Layer 6 of a small transformer language model trained on English Wikipedia (16 layers, counted from 0, width 128).
A neuron adds its activation times its output weights to the MLP's output. To switch it off is to set its activation to zero at one token and run the rest of the model.

Output weights of the MLP neurons that the questions are about. A number n stands for n times 0.0039.
n3: 5 16 25 37 -30 -11 17 30 34 -45 7 16 6 44 2 8 -21 -70 -68 -12 32 -11 -33 2 27 -29 -23 -9 18 0 -31 -41 35 7 24 -12 -16 -28 30 38 14 -13 21 -8 30 -1 16 36 -20 -14 10 6 75 43 -2 8 -22 20 -14 27 24 34 19 -17 36 14 -8 27 -43 -53 -18 -53 16 -5 17 -17 -4 -7 -22 -4 28 -27 22 5 -52 19 -23 9 -33 21 -5 -34 -7 -33 2 9 48 -26 34 38 -26 14 -13 1 -7 12 11 -30 1 7 -58 -24 36 22 -7 -25 12 7 -11 -9 21 14 33 -8 -5 34 -18 6
n13: -4 -25 -41 -44 -30 44 -15 0 6 2 24 -24 48 15 -17 -28 21 -4 17 9 -52 58 -21 0 -45 34 2 -19 -16 -30 8 28 -7 36 -46 -5 -4 -5 43 -2 -43 -28 32 6 -11 -43 -57 -14 22 -45 -18 5 -19 -32 -23 -27 1 39 35 25 -22 -31 18 -1 -18 7 -38 2 -15 3 -3 10 -31 -17 10 42 -23 -17 29 2 14 17 36 15 -33 -8 -32 0 -27 -12 32 6 -19 -26 -27 -38 11 19 15 3 18 -15 2 -13 3 23 -3 27 12 1 16 3 28 -9 -25 13 53 14 44 34 8 8 -2 8 -16 12 20 8
n19: 40 1 -6 25 -6 25 25 46 12 14 2 18 -23 36 28 -25 5 -6 29 -8 -25 -37 -4 20 25 9 8 2 -16 4 22 4 -17 15 -47 -41 -19 -8 40 -8 7 10 -29 -66 -30 19 -19 7 -31 26 10 -24 -34 -10 13 -22 4 -30 -9 -12 -22 9 -23 -3 -12 4 -18 11 -25 51 -17 42 27 23 -1 -4 -36 18 43 -4 -30 20 -18 0 -40 -1 23 35 -4 -20 12 30 22 18 -2 -35 -8 -8 29 36 12 14 -27 24 -27 -12 -17 -20 -10 12 -6 -63 -11 -27 -3 -9 -37 25 -34 35 40 25 -35 63 28 23 19 -12
n51: 9 -2 9 9 4 -13 -42 -34 -25 -7 32 -6 12 26 -4 7 -22 -30 -25 -1 -7 -8 -27 13 37 10 16 25 -2 16 22 -2 15 -19 28 -1 -13 30 1 -34 12 -26 -31 -21 4 -10 -46 8 -31 -3 3 15 -38 1 -1 27 -33 -27 0 -20 19 -21 14 22 -4 13 -18 -4 34 -17 5 -8 -14 -16 -7 6 47 -17 22 -18 -66 -12 -70 -11 12 15 0 1 39 -40 -28 -8 -20 -17 -7 26 7 -29 18 15 4 26 44 -8 -26 -28 35 -29 12 -3 -14 -21 -21 44 -13 21 -51 -41 8 21 2 -8 2 31 65 -21 -61 -4
n52: -20 -7 25 21 7 4 8 7 -13 -1 9 -28 -22 -29 -29 5 10 4 -52 5 24 17 9 -11 -11 4 -15 6 8 55 25 4 -19 8 -1 -5 11 40 -60 -2 15 25 -4 -22 -14 36 26 20 31 13 -66 -7 7 9 -8 -20 12 12 12 19 2 11 -10 7 -49 -19 8 22 -20 42 28 -16 23 12 -29 -5 23 29 9 19 3 -11 -17 0 -14 -36 -23 31 14 -13 -1 -19 41 17 -9 33 -40 -18 -3 -36 -18 -9 -32 24 83 17 -19 43 -31 -35 18 12 -17 -18 -23 22 38 25 -9 47 -28 11 10 -1 1 -12 25 7
n81: 3 -3 -28 9 -26 -49 -41 -1 23 -16 9 -42 39 -24 20 19 2 50 6 -41 29 -35 -1 9 -1 14 -11 -6 9 -5 -34 9 -1 -15 -28 46 -21 -4 13 6 5 -3 47 21 -12 -1 20 -1 -5 30 13 -13 -33 19 23 -33 16 -14 -24 -21 11 21 -2 -31 -15 -30 -6 7 -41 13 34 4 19 -20 10 -51 -12 28 18 2 -31 -15 28 9 41 -28 -3 26 -50 -19 -38 29 -9 -24 22 -19 11 11 -28 28 30 41 18 36 -11 -27 65 4 11 -15 13 -28 -34 -31 44 -20 34 -20 -40 -24 -21 5 22 -9 -3 9 12 -1
n92: -1 -26 1 46 -14 -32 -7 1 -42 2 40 38 -15 -6 -26 -68 3 36 36 -31 2 -1 -5 3 -16 -49 -16 10 16 34 -9 17 8 3 14 -18 17 10 22 3 16 35 55 54 -10 2 23 39 -19 36 -14 23 -30 -60 14 -19 -2 36 23 18 33 27 -11 32 11 44 11 39 27 -28 23 -12 52 31 1 -6 -1 47 20 -18 39 55 -42 30 -24 21 -35 -19 -11 21 3 -8 -18 -41 52 -36 -16 10 26 31 -6 -6 -18 5 -39 7 23 -17 37 7 -10 38 22 28 8 17 54 -14 5 -5 11 -13 -19 -12 -38 -26 18 20
n100: -36 -24 3 24 -25 11 1 4 2 -23 -11 12 26 8 -28 -27 -16 -34 -21 18 -17 -36 -10 -31 -26 7 -13 -5 27 -15 7 -16 -6 -35 6 -29 13 13 -5 -12 -26 7 2 -26 -4 -57 4 -17 4 3 -56 -53 31 13 -60 -33 22 -8 10 -11 11 23 -12 4 33 4 1 -17 -47 -34 30 -3 39 -24 -13 -34 0 -6 5 -21 3 -8 14 55 38 1 -49 -12 15 -57 -48 16 16 18 17 -14 39 -11 12 29 39 -13 -6 24 26 -12 8 -19 -54 21 13 13 -3 -16 -42 -6 -5 3 5 -8 1 -12 9 42 13 -2 -28 -5
n105: -25 18 -12 5 12 33 -1 -8 58 -15 -19 -46 20 24 30 -4 -39 -26 -3 -9 35 42 -2 -5 8 11 14 -10 16 28 -45 -10 -32 -22 -23 -9 -9 -7 -21 21 -7 15 -36 -16 -28 9 11 2 -7 50 6 20 41 32 19 -13 -57 -31 5 9 24 8 12 -33 11 -5 -4 17 9 -21 -22 -7 -1 -31 17 -39 -1 12 -10 -2 20 74 -35 -1 -13 21 -4 30 -21 16 -20 -16 2 -6 -2 -3 -10 16 29 -17 35 -5 -39 21 -13 33 16 8 -47 36 -42 -9 5 -26 -8 30 0 62 40 9 5 19 -40 -7 2 -8 57 53
n135: -22 19 44 -21 42 17 68 9 1 -15 -17 -15 -17 5 23 -14 7 -3 33 -36 36 -55 -7 14 11 -32 12 -34 -21 -17 33 -11 14 40 38 -21 -11 4 25 -2 46 8 11 18 -8 -19 -17 17 26 23 2 23 17 -55 2 36 53 -12 -22 -1 5 -6 -13 -31 -48 -38 49 -28 -22 -26 -30 -6 21 25 10 -5 24 -22 -48 -42 4 8 -4 -18 14 19 75 27 -50 -40 30 1 0 32 -12 -12 11 20 -19 -19 -12 9 9 35 45 -28 -28 6 -16 17 -2 9 11 14 -7 -33 -6 -6 -18 31 2 -2 -35 9 9 17 -11 -40
n194: -3 14 -11 -19 38 38 29 -17 79 -32 6 6 17 49 20 40 -16 3 32 -50 25 -4 24 37 3 34 22 -9 50 18 -18 -2 40 -23 61 41 -7 -12 5 -9 -12 -41 -17 16 12 -63 22 -16 16 19 -13 -4 46 6 -16 11 33 -17 34 -17 23 15 -24 22 3 -13 20 -12 13 46 3 34 -49 -7 -1 10 2 42 -23 -35 -16 10 -16 2 -2 4 -3 -22 62 -22 54 0 -14 10 18 36 -6 2 4 -9 6 26 -2 -50 -22 11 -8 1 -3 12 -27 17 10 -36 -6 4 27 -37 26 -27 -16 27 -17 -36 -14 -10 1 24
n206: -24 6 -15 -51 -13 2 27 27 -6 19 30 -32 -6 -2 -15 -42 -17 -20 -7 31 35 -11 2 -52 -1 -31 25 -34 4 2 -11 -1 30 9 24 -24 -38 45 -36 45 5 10 8 -31 -9 -1 0 25 -38 17 15 -8 10 41 32 10 -64 -48 31 -23 15 -15 -2 2 -30 -15 1 -22 41 11 -27 -7 15 17 -21 -30 -32 -10 48 -26 14 1 28 28 -3 46 22 -26 -9 26 -20 14 -1 32 0 26 -9 19 24 32 -14 6 36 48 25 -7 77 -28 -32 -1 9 26 -6 -32 29 -24 -21 -10 20 -37 -8 -44 25 14 23 1 18 14
n211: -17 -28 33 7 -1 -43 -38 30 -4 7 10 21 -34 -5 23 14 -20 21 -7 14 -2 -7 -9 5 7 -58 -1 5 21 -15 -51 35 21 -30 -23 -29 -10 20 -15 54 -31 -57 -1 -28 4 16 37 -5 18 27 -10 -28 -14 -17 2 20 11 -25 -30 41 -1 16 20 13 -22 17 12 -17 11 -10 50 -47 -23 9 21 10 5 -20 -3 28 1 -13 -15 48 -14 9 -34 -21 9 -44 6 20 13 -5 -14 -11 -29 -28 31 14 31 46 -22 1 -36 -27 -38 0 -32 -13 42 5 1 23 -17 -45 15 -95 -9 -10 14 5 -18 -15 2 -3 -49 -35
n256: 31 -24 3 -22 -41 -27 -9 -20 13 17 -38 -14 -33 -31 11 -4 -32 33 -8 50 30 12 18 -8 19 6 -29 -7 16 -1 -35 6 11 -8 -27 7 -13 13 1 -42 -15 3 -3 14 13 13 1 19 18 26 6 -47 27 -23 33 -32 21 -36 -22 41 19 24 -8 -5 2 32 -20 6 11 -1 55 49 29 -16 32 49 6 -30 -24 6 14 -7 29 16 7 18 -7 4 -65 0 14 17 -39 6 3 -38 8 -26 9 28 4 3 33 0 -67 -4 28 14 -27 -11 5 32 14 33 -39 -3 1 80 21 4 23 -3 3 44 1 -2 -22 19
n276: -67 -19 24 -21 21 -18 30 -11 3 22 -22 -26 14 33 -20 -18 27 36 12 6 18 1 10 -6 -15 24 8 34 -10 -13 -10 32 -26 -10 -1 -8 -1 30 19 -13 -23 -33 -31 -3 -12 -39 -1 18 16 -32 -16 -39 -8 -17 36 12 -9 -5 17 -26 -6 3 -19 10 -4 22 17 -53 0 40 -11 69 24 16 -14 -12 0 -16 7 -33 51 13 0 -13 6 37 -6 11 14 13 -52 55 -14 23 29 -3 23 5 63 1 -2 -31 -55 -12 3 3 13 -2 -14 -3 4 -22 -26 14 -8 45 3 50 -10 -12 -64 -11 -4 13 33 -12 -10 11
n293: 41 17 12 15 -21 27 31 -38 -18 -8 -35 -24 31 33 11 27 32 63 16 -9 -32 6 7 11 54 -8 -19 20 19 24 9 31 -21 -24 16 25 26 23 20 19 -3 -48 -5 4 8 -11 25 -12 -7 10 25 -21 1 7 -25 24 5 8 43 -9 8 -17 37 15 -23 -26 -35 35 15 -14 11 17 -9 -22 -10 21 -24 34 -20 13 31 -25 10 -12 50 -25 -25 -1 -11 19 28 4 -51 6 23 -17 -1 21 16 -43 20 -17 36 3 18 -24 47 19 -37 -3 32 -20 -87 -3 -21 17 19 51 45 10 -1 36 -43 32 2 5 2 -22

Each question names a token from some text and the token that comes next. It shows the activations a of the neurons there, in the order above. A number n stands for n times 0.056.

Then comes g, the gradient of the next token's log-probability with respect to the MLP's output, scaled to length 1. A neuron's effect is roughly proportional to its activation times (output weights . g). A number n stands for n times 0.0041.

" organ", then "is"
a: -8 -7 4 -6 -1 1 -4 7 -6 0 -17 6 0 -5 2 0
g: 12 26 -17 36 -12 20 -3 7 -10 -7 21 17 -2 -7 3 39 3 11 0 -24 38 -5 3 18 2 3 -20 -11 3 19 -20 -2 6 20 -23 -35 -3 -11 -25 -19 26 -4 35 1 -5 6 3 7 -16 5 59 -12 -8 -11 19 -42 -3 14 -3 3 -7 46 45 -16 -33 24 8 18 -8 -12 -7 17 39 -14 20 11 -12 -7 -10 20 -17 -34 -45 9 18 1 9 30 -21 19 -4 -2 -38 9 0 0 -7 32 19 -10 -20 -12 17 3 24 11 -47 -35 -5 42 -13 6 -21 51 -10 -19 -82 -9 -9 9 -4 -3 -3 2 17 -32 28 -17
Which two neurons, each switched off alone, lower its probability most, in order? n194, n13

"k", then "iew"
a: 4 3 2 0 -23 -4 -58 -2 -4 -7 -3 22 3 5 -9 9
g: -2 0 -12 -9 13 19 -19 33 -3 -10 -10 -18 -41 -1 14 -8 34 -5 -5 17 -55 40 -20 11 -23 -3 -9 -49 8 51 9 -3 15 33 -15 3 -11 -25 -28 43 5 -26 -19 22 22 -2 25 -20 -10 -10 -2 -1 3 26 13 -38 16 -7 3 -25 43 -29 -7 -12 3 35 -2 25 -14 -22 31 -2 3 -4 16 8 -10 4 38 0 -12 -21 -31 -30 10 8 -5 53 2 -9 20 -14 0 1 -19 3 -1 2 -22 12 -16 -5 23 -3 -36 -7 -4 6 7 5 -9 35 47 14 -37 -10 -45 -30 -12 17 10 -1 21 48 13 -39 18 -6
Switching off which neuron hurts the next token most? n276

" (", then "E"
a: 4 1 7 -10 -4 3 1 -4 -1 20 5 0 1 1 0 2
g: -18 -9 15 0 -31 7 14 5 -31 -13 3 -27 -21 -10 6 -28 -25 -13 -10 22 -45 5 11 -26 -53 2 -34 5 -30 5 0 21 22 -3 -13 -22 9 -9 12 10 29 -24 11 -10 -43 0 -12 1 10 6 53 -9 -44 -17 22 20 -14 14 -25 3 -19 -7 23 8 4 -45 1 22 -29 -20 -9 -29 7 12 34 11 -8 -1 19 5 -8 16 29 -32 -13 16 38 19 15 15 -2 -39 -2 -30 6 5 -8 -10 6 19 -17 24 -4 2 22 25 -21 8 -3 19 -15 -10 13 -39 23 15 -56 20 42 44 -19 20 -45 16 4 -28 6 5
Which neuron, switched off, raises the next token's probability most? n194

"ol", then "m"
a: -1 -1 3 -2 1 -2 -2 4 -5 1 0 -1 0 3 -2 0
g: 15 -37 -31 -30 35 -19 -15 -51 22 -28 19 18 4 -26 -12 0 -2 6 18 -5 -11 -3 38 -54 -18 -16 -48 12 50 3 -22 -12 -5 33 -5 16 -31 -17 14 -5 21 -7 8 33 13 20 -26 -22 -17 -31 -10 0 29 -2 -11 2 -6 -6 30 4 24 24 -11 -9 32 -26 -20 43 1 3 15 5 20 -8 15 10 -12 3 -6 24 9 -50 -40 20 3 16 -30 2 24 8 -13 21 9 25 25 -1 13 6 13 0 14 -9 -10 20 9 8 8 -8 -20 -11 -17 14 35 -13 -50 10 55 0 0 4 27 -11 -8 -5 -15 29 30 12
Switching off which neuron hurts the next token most? n100

"c", then ")"
a: -1 -2 0 -4 -9 -4 4 6 1 -6 -3 7 -18 0 -5 0
g: 30 4 9 -12 -18 -16 -6 6 0 5 22 14 5 16 10 -8 22 -28 -29 -6 -14 0 12 -35 -25 -5 -23 8 -31 -26 -1 21 -9 -17 5 -23 27 3 2 -12 -23 22 -15 0 -26 -40 -2 -18 8 24 7 13 -37 -7 -8 3 -8 -18 -10 -67 8 -36 1 20 -69 -28 0 -21 11 -10 6 24 8 21 -13 -39 -27 -36 -9 7 -5 14 0 -1 18 -42 5 -15 6 14 -32 -13 9 24 -2 20 18 4 -12 -18 13 1 10 27 4 32 49 29 22 -41 -34 -11 24 -38 -13 -8 10 4 1 -2 -7 -1 40 -1 -10 -27 59 22
Switching off which neuron hurts the next token most? n211

"c", then "arl"
a: -13 -5 -3 1 -19 -5 2 4 -1 -4 -3 8 -14 -11 -9 -2
g: -5 20 18 14 40 -3 -13 8 17 32 -45 -9 32 0 -41 35 -14 18 -19 21 4 4 -24 25 5 0 13 -9 19 19 -23 -4 53 -5 8 -17 25 30 -20 -37 19 1 -23 18 -15 14 -4 14 -18 -5 12 23 -23 -9 -14 36 33 -17 -24 7 50 9 9 37 27 -22 22 -47 -34 -7 -4 2 14 24 7 10 -4 17 -17 -16 -16 -13 -24 6 3 -19 -41 35 -31 16 21 9 -40 -29 14 -29 8 -1 -11 7 1 7 1 7 -9 -19 15 -11 -17 -18 16 -6 25 46 -12 6 -14 -15 1 11 16 -7 17 -16 12 -55 25 -32
Switching off which neuron hurts the next token most? n13

"ent", then "ral"
a: -2 4 -3 -4 1 3 -9 -1 -14 3 30 0 2 3 0 0
g: -8 18 -14 -23 1 44 -27 -1 -8 -33 -28 -17 -19 32 -12 -14 -18 1 -35 20 -13 -14 40 7 -3 -7 -24 20 -18 6 22 -11 -10 -42 49 -24 -31 23 17 -6 -10 -17 -4 5 -11 -27 24 -39 5 33 -4 -12 -3 -3 56 -94 -14 -14 -27 -21 -11 -3 -4 24 53 16 12 -1 -10 9 23 2 -2 -11 38 18 4 5 0 -21 -12 -22 -3 -36 -19 27 -19 -14 21 4 -10 -40 14 -7 -11 -2 1 -9 29 -31 4 -1 -9 37 5 19 16 8 -5 6 13 -7 -4 5 10 -6 1 -13 7 -5 -1 -31 19 -17 -18 32 10 -5
Switching off which neuron hurts the next token most? n194

"ens", then " ("
a: -2 2 -19 -19 7 -5 -2 6 -3 -6 -4 0 -2 0 -5 -16
g: 12 -14 31 24 -27 -7 18 -22 -4 29 27 -21 -3 21 4 14 -1 38 -39 13 20 28 25 32 -15 25 9 -29 30 1 37 -8 8 10 -1 -37 20 -24 -4 7 -10 3 1 21 29 7 -11 10 -2 -7 8 1 3 8 0 -2 -8 15 -19 23 4 -46 -40 18 48 19 -54 15 -33 -34 16 16 18 -44 7 6 19 -13 7 -38 -4 -32 -9 -8 7 7 35 -2 -37 -11 -35 -14 39 7 13 -31 19 -14 29 7 8 20 5 22 -25 19 -30 -32 5 5 -17 7 5 32 7 -21 -39 -3 -30 -5 6 -22 -32 20 -4 25 -9 16
Which neuron, switched off, raises the next token's probability most? n51

"B", then "y"
a: -3 5 27 -3 0 -4 8 -5 2 -4 -2 0 -1 -1 5 -3
g: -6 -2 -19 -39 -8 1 -32 -15 34 -16 14 -22 -31 21 -1 0 -17 -7 27 7 40 -9 -13 48 -14 8 3 -36 13 -10 12 15 30 -10 -38 17 -18 -37 -20 -16 15 38 -6 1 34 40 4 8 9 43 -57 33 26 13 39 -18 1 -26 3 29 10 26 3 9 15 8 4 12 -27 28 7 -1 40 17 -2 -15 24 4 -13 8 8 -7 1 22 -29 -32 -8 -15 13 -1 24 -7 -16 2 20 -51 -31 -3 30 -11 2 40 -26 -2 -6 7 2 -37 -1 -2 -28 -7 28 0 -16 -5 -36 -5 -17 -10 -15 -22 19 14 -13 4 39 9
Switching off which neuron hurts the next token most? n19

"ose", then "f"
a: -4 30 6 1 -1 -7 5 -5 0 4 -3 -6 4 9 3 -94
g: -33 -15 -22 5 -16 -13 -7 4 27 -3 1 12 -17 2 1 29 67 30 -25 -11 15 35 22 -19 -22 31 10 -18 3 12 -20 8 10 -21 -23 20 -16 5 17 -48 -26 6 -7 8 -13 -8 -20 -17 -37 -22 -27 6 2 -16 -1 11 64 50 14 11 19 7 -8 -15 -15 -3 8 -49 22 -9 5 -19 20 -4 1 -14 -11 20 13 -29 -3 -11 -1 12 7 22 -20 30 3 -43 39 4 -47 14 8 35 -30 -3 19 7 25 -4 42 -31 -15 -18 16 5 -14 -1 15 -21 -14 -8 52 16 27 -22 17 4 7 0 -3 -19 18 -5 -12 27
Switching off which neuron hurts the next token most? n13

"lin", then " after"
a: -4 10 8 2 0 -3 7 -2 -5 -1 -2 6 -3 25 0 1
g: -8 21 33 -19 56 9 -5 -66 8 12 18 -38 -31 17 -15 -1 -24 6 1 -12 -20 -13 -26 -4 16 36 -10 -5 10 -11 -20 21 1 -23 14 16 21 -32 -10 6 -11 -15 -2 0 -5 14 -6 20 18 -23 -20 -24 -15 20 25 -18 -29 11 -33 19 -1 28 -27 3 7 16 30 8 -25 54 30 6 0 -9 6 20 -6 10 -17 -12 -34 -21 -15 3 24 7 -31 -16 2 55 33 7 -23 -23 5 -8 22 -7 3 44 7 -12 -3 9 5 22 41 8 -3 8 -4 -6 -37 -31 13 6 21 -9 -25 13 -6 -4 3 17 8 -25 5 69
Switching off which neuron hurts the next token most? n256

" K", then "arch"
a: 5 0 1 -1 -18 1 -85 -1 0 0 -2 -6 3 -1 -1 5
g: 15 2 -22 26 3 25 -16 -44 -8 4 -2 12 34 15 40 30 -1 -2 -27 -3 -5 -45 22 -6 -5 -1 -6 10 18 -3 -27 -18 -35 -5 -40 8 7 -6 36 31 -8 6 8 3 -14 42 -18 -8 -14 -5 -42 -24 -12 11 -31 7 -38 44 -12 21 -31 3 13 52 24 5 -13 -18 18 1 -19 -12 -10 4 3 -28 -22 -20 2 -17 -1 21 44 4 -5 30 -4 6 15 24 22 8 -32 1 62 -19 15 -15 -10 0 -10 -31 -28 -18 -9 -19 -33 14 -17 -24 0 -19 29 -25 54 29 20 23 11 1 -13 8 9 -10 11 -18 11 -4
Switching off which neuron hurts the next token most? n52

" An", then "ast"
a: 9 8 2 0 -2 -5 1 -1 5 0 7 2 3 0 7 0
g: -46 -16 -25 -37 21 74 -12 18 -17 0 -36 -7 -11 -13 -1 43 1 8 14 26 -15 13 -5 20 -8 36 3 36 -4 -21 -26 -11 46 26 -55 -5 22 6 -11 -24 -5 0 -15 4 2 -9 15 -10 2 -3 0 2 -7 -9 -43 20 -9 8 -39 22 -24 5 12 -3 -11 9 15 11 6 24 -8 1 17 33 -18 -36 42 19 21 -8 -6 21 -32 31 0 31 -22 1 18 11 -12 -28 6 20 -21 45 -14 -5 -11 -3 6 -8 21 -4 12 1 33 45 13 0 -3 -6 11 17 29 -7 2 -9 8 -15 -14 28 -33 5 52 10 10 10
Which neuron, switched off, raises the next token's probability most? n3

"ins", then " Pat"
a: 0 -4 5 9 3 4 -1 7 -3 -6 -1 10 -2 0 -7 -3
g: 19 13 23 38 -19 6 4 -28 5 -2 3 5 -7 -6 -15 1 -36 14 -11 19 13 24 -16 -16 8 8 27 -25 47 -15 3 -8 24 29 14 -54 -16 -14 16 0 -31 -25 10 29 -11 -36 -17 -8 14 -12 -41 -17 -38 7 -14 36 -3 15 18 -5 -13 0 -47 17 11 9 -4 12 -37 14 -2 18 -8 2 39 25 24 2 -5 -6 -13 12 -12 23 -14 16 21 -18 -21 -27 -27 -28 5 68 1 -44 22 10 11 19 12 26 -13 33 14 11 -57 -17 23 -11 7 14 6 31 11 -13 -3 25 21 -34 4 0 8 6 -34 29 -1 -8
Switching off which neuron hurts the next token most? n100

" K", then "ir"
a: 4 0 0 0 -18 0 -82 0 0 0 -2 -6 4 -1 -1 5
g: 40 12 -42 -13 -23 -7 3 4 39 38 46 -11 -35 53 -32 19 25 -30 41 13 -7 -16 27 0 6 -26 -31 6 2 -14 14 -44 13 4 -7 3 -8 0 -7 10 15 -4 -23 -39 28 -24 -36 8 -14 -2 1 -13 -17 6 26 8 37 18 30 -34 23 18 4 17 2 -6 -9 -9 12 13 -17 14 27 54 -14 -55 -9 -9 9 7 22 -35 -7 3 1 -8 14 -46 45 23 0 2 -18 5 -11 -6 -8 20 -21 12 11 21 6 -11 22 10 5 -26 -4 9 11 -27 11 -22 18 -38 -5 8 17 12 -16 -7 -19 -6 11 -2 -17 -24
Switching off which neuron hurts the next token most? n92

"ur", then "ie"
a: -1 0 -24 4 0 2 -9 -2 -2 5 -2 1 -3 -2 4 -2
g: 22 -9 13 -16 -25 1 7 6 41 -19 30 -17 -27 -1 -38 -10 14 -7 -12 -46 17 16 -26 -6 -47 14 24 -7 10 41 -26 -27 -30 16 49 -20 -5 -42 21 38 13 -24 19 22 -8 -34 22 -56 24 37 20 6 -8 -36 -27 -17 -18 2 9 1 17 4 -4 -1 -12 -12 -22 0 -12 0 -7 1 -3 -25 -32 18 24 19 3 -3 -2 51 -57 12 -16 -12 -28 3 6 1 1 2 4 -1 27 11 38 24 12 -11 17 -32 11 23 -4 -4 2 -22 13 2 -37 12 21 21 -15 -14 11 -11 -3 -18 14 -11 15 -36 -10 18 -13 -2
Which neuron, switched off, raises the next token's probability most? n92

" Fl", then "o"
a: -4 2 2 0 1 -2 0 1 -8 -1 1 0 0 2 5 -4
g: 14 -20 -15 -7 -6 22 -19 -10 10 21 -10 -11 21 -36 -50 40 3 -12 40 -26 -11 12 -15 -33 7 -24 -23 -14 9 -11 -18 8 12 41 -16 -9 18 -7 -3 32 -42 31 5 31 11 -19 15 -1 21 20 10 15 5 -17 30 -40 13 6 28 23 10 8 -4 16 -35 -24 1 -38 -35 -3 -1 8 -16 -35 16 13 12 3 32 24 22 3 29 -20 30 -31 18 24 21 44 -11 -4 4 25 35 -1 -16 17 -27 21 -23 22 -7 22 17 7 6 -26 8 12 3 3 13 12 -23 -7 -61 10 24 2 1 17 35 16 -20 -13 -12 -42
Switching off which neuron hurts the next token most? n105

"arch", then " K"
a: 4 0 4 2 2 -5 -5 0 24 2 -4 -2 3 0 -2 3
g: 13 -20 -5 19 16 27 3 -27 -29 9 -19 10 33 -20 -4 -7 20 17 -10 -11 -2 16 15 16 -19 29 -1 30 -13 14 28 -8 5 59 18 -2 -19 4 -23 43 46 29 2 -14 7 15 13 -6 28 22 65 -33 -9 41 8 -23 -15 -20 -5 -18 -40 -19 4 21 -2 -26 -16 -11 -18 -42 -3 -3 -7 -3 17 -11 6 -16 22 -6 24 -16 -5 -8 -2 19 30 -13 -8 -17 -12 -21 -7 -8 28 28 25 -27 14 -11 21 4 -20 -9 -2 35 3 22 -2 -3 10 10 -5 34 -49 -35 8 19 3 -6 5 -34 37 1 -19 40 31 42
Switching off which neuron hurts the next token most? n105

"2", then " |"
a: 1 1 -1 0 18 5 -4 0 2 0 2 0 2 1 4 0
g: 12 -3 -14 -32 -27 -66 15 -31 -10 1 -10 6 27 -10 18 25 -7 -11 -17 0 10 9 -8 -40 23 -13 11 -3 12 1 -23 8 -29 18 -50 -3 24 17 -23 -37 15 -8 5 -16 -2 -25 11 -25 3 -33 -23 -84 7 -8 41 1 -1 17 11 16 22 12 -15 -10 -18 12 -41 6 14 -8 -9 16 -3 -33 29 -35 24 2 -19 13 -16 22 -13 -1 4 -12 -6 -8 5 8 -7 -21 -17 40 -7 18 -9 19 8 -46 21 24 -21 14 52 14 20 8 8 -21 -37 -5 -12 -16 26 17 -3 0 5 -21 -30 -13 10 26 -20 -10 19 5
Switching off which neuron hurts the next token most? n52

"ven", then "et"
a: 0 1 2 -9 -3 -1 2 24 3 4 -8 14 0 0 1 -1
g: 9 -4 -25 34 20 1 -14 13 -21 17 -4 -40 10 28 5 -27 -16 5 52 10 5 0 -46 18 61 12 -7 5 -14 -20 61 -6 5 -5 -17 0 40 4 -5 26 0 -50 -1 16 -41 2 -25 1 -1 -5 -5 -3 6 -10 -6 23 9 27 -48 11 -61 4 1 6 -13 -29 12 -1 -1 -3 -21 -4 11 11 27 -3 -15 -11 -2 20 17 -16 -29 2 -21 9 -10 -26 19 10 21 -7 27 -2 4 -15 9 -2 -22 2 -28 -22 -16 -41 -15 25 -9 2 -42 -23 17 -9 1 -26 -14 15 -58 33 26 -10 15 -10 -10 5 8 26 12 -24
Switching off which neuron hurts the next token most? n194

"il", then "an"
a: 3 -4 1 -22 0 -2 0 0 3 2 0 -1 0 5 2 2
g: -33 -19 -16 -10 -26 13 17 7 22 16 -5 12 6 20 -11 -15 32 -7 23 3 -36 40 26 -33 12 -61 1 33 3 3 5 -5 -20 -26 38 15 -1 -17 -2 16 -4 12 20 -30 13 -24 12 -7 -43 6 -11 14 9 -41 7 16 13 7 -29 6 -28 -18 40 19 4 33 15 -26 -14 27 -13 -18 -49 -27 24 25 -33 47 -59 2 -6 14 13 5 -5 -41 -28 1 27 10 13 0 -20 -7 -20 6 -14 7 -9 -9 -41 -30 13 -20 -5 15 7 -1 -34 4 -7 -20 -18 -17 -11 12 12 16 -7 21 -2 6 -17 21 -2 16 -15 -41
Switching off which neuron hurts the next token most? n51

"ald", then "ó"
a: 15 -7 -4 0 -9 7 -5 -8 0 8 2 -1 0 -1 0 -57
g: 7 -7 10 11 -34 50 46 -15 -5 5 -42 -9 3 -13 15 -22 -10 6 21 45 20 -2 -16 1 18 -3 30 38 -21 9 5 15 -8 -21 -29 23 -8 21 -9 -33 -24 -22 -27 27 -1 -8 17 29 2 21 2 -11 5 -18 -12 22 -2 -10 -32 5 4 -1 31 -26 -12 9 15 -54 -23 22 -14 -2 25 29 -13 3 -7 -3 -15 -11 10 -14 47 -26 0 9 37 -15 -30 19 20 -19 44 39 -2 -39 -3 -12 16 -16 14 -19 26 -14 -11 -26 12 31 -14 12 37 -32 25 33 -14 7 1 15 -4 -9 -19 -12 -30 -2 49 5 19 25
Switching off which neuron hurts the next token most? n135

"E", then "SP"
a: 5 9 0 -8 -2 -1 0 6 10 -3 1 -1 0 1 -1 -2
g: -9 8 -26 7 4 7 21 22 0 9 1 9 -20 11 -4 1 -5 13 5 63 -28 -18 -10 12 3 10 6 18 -31 -16 -21 46 25 7 19 -13 -17 26 45 3 -1 -2 11 -63 -39 12 14 -31 -12 -29 -8 -24 -27 -31 -20 5 -18 20 -19 -19 -37 -21 4 -9 -59 10 27 -13 15 -7 11 18 21 -4 11 0 -27 27 -25 -10 33 7 21 2 -15 20 39 -4 9 -17 -32 5 10 8 -12 -8 19 0 9 13 16 -37 -18 -14 32 14 -5 -18 6 -34 13 -34 -16 -31 -28 8 38 4 28 15 -8 -13 -26 4 6 49 -11 24
Switching off which neuron hurts the next token most? n13

"N", then "F"
a: -3 1 9 -2 0 -1 -7 -3 -3 5 -7 10 4 -4 -2 0
g: 8 23 13 -4 -6 4 15 12 -24 -8 10 23 -15 3 8 -8 -1 8 -10 -32 -39 -15 22 -4 -1 32 -17 -22 -16 19 9 6 -16 36 27 -7 8 21 13 -62 -39 -8 -29 -9 -30 15 3 -21 1 11 -12 -20 16 17 42 -43 49 0 26 -13 18 -8 -15 -18 25 -44 3 -8 23 -9 -5 -5 15 -45 -25 34 -3 -7 6 8 -6 25 -13 20 -23 18 4 15 11 -33 1 -13 -27 11 -4 -7 3 -3 -11 -1 23 -40 -37 38 -5 -6 39 -29 6 38 -15 3 19 44 19 -5 28 -1 -3 8 26 61 -21 0 16 -22 13 1
Switching off which neuron hurts the next token most? n19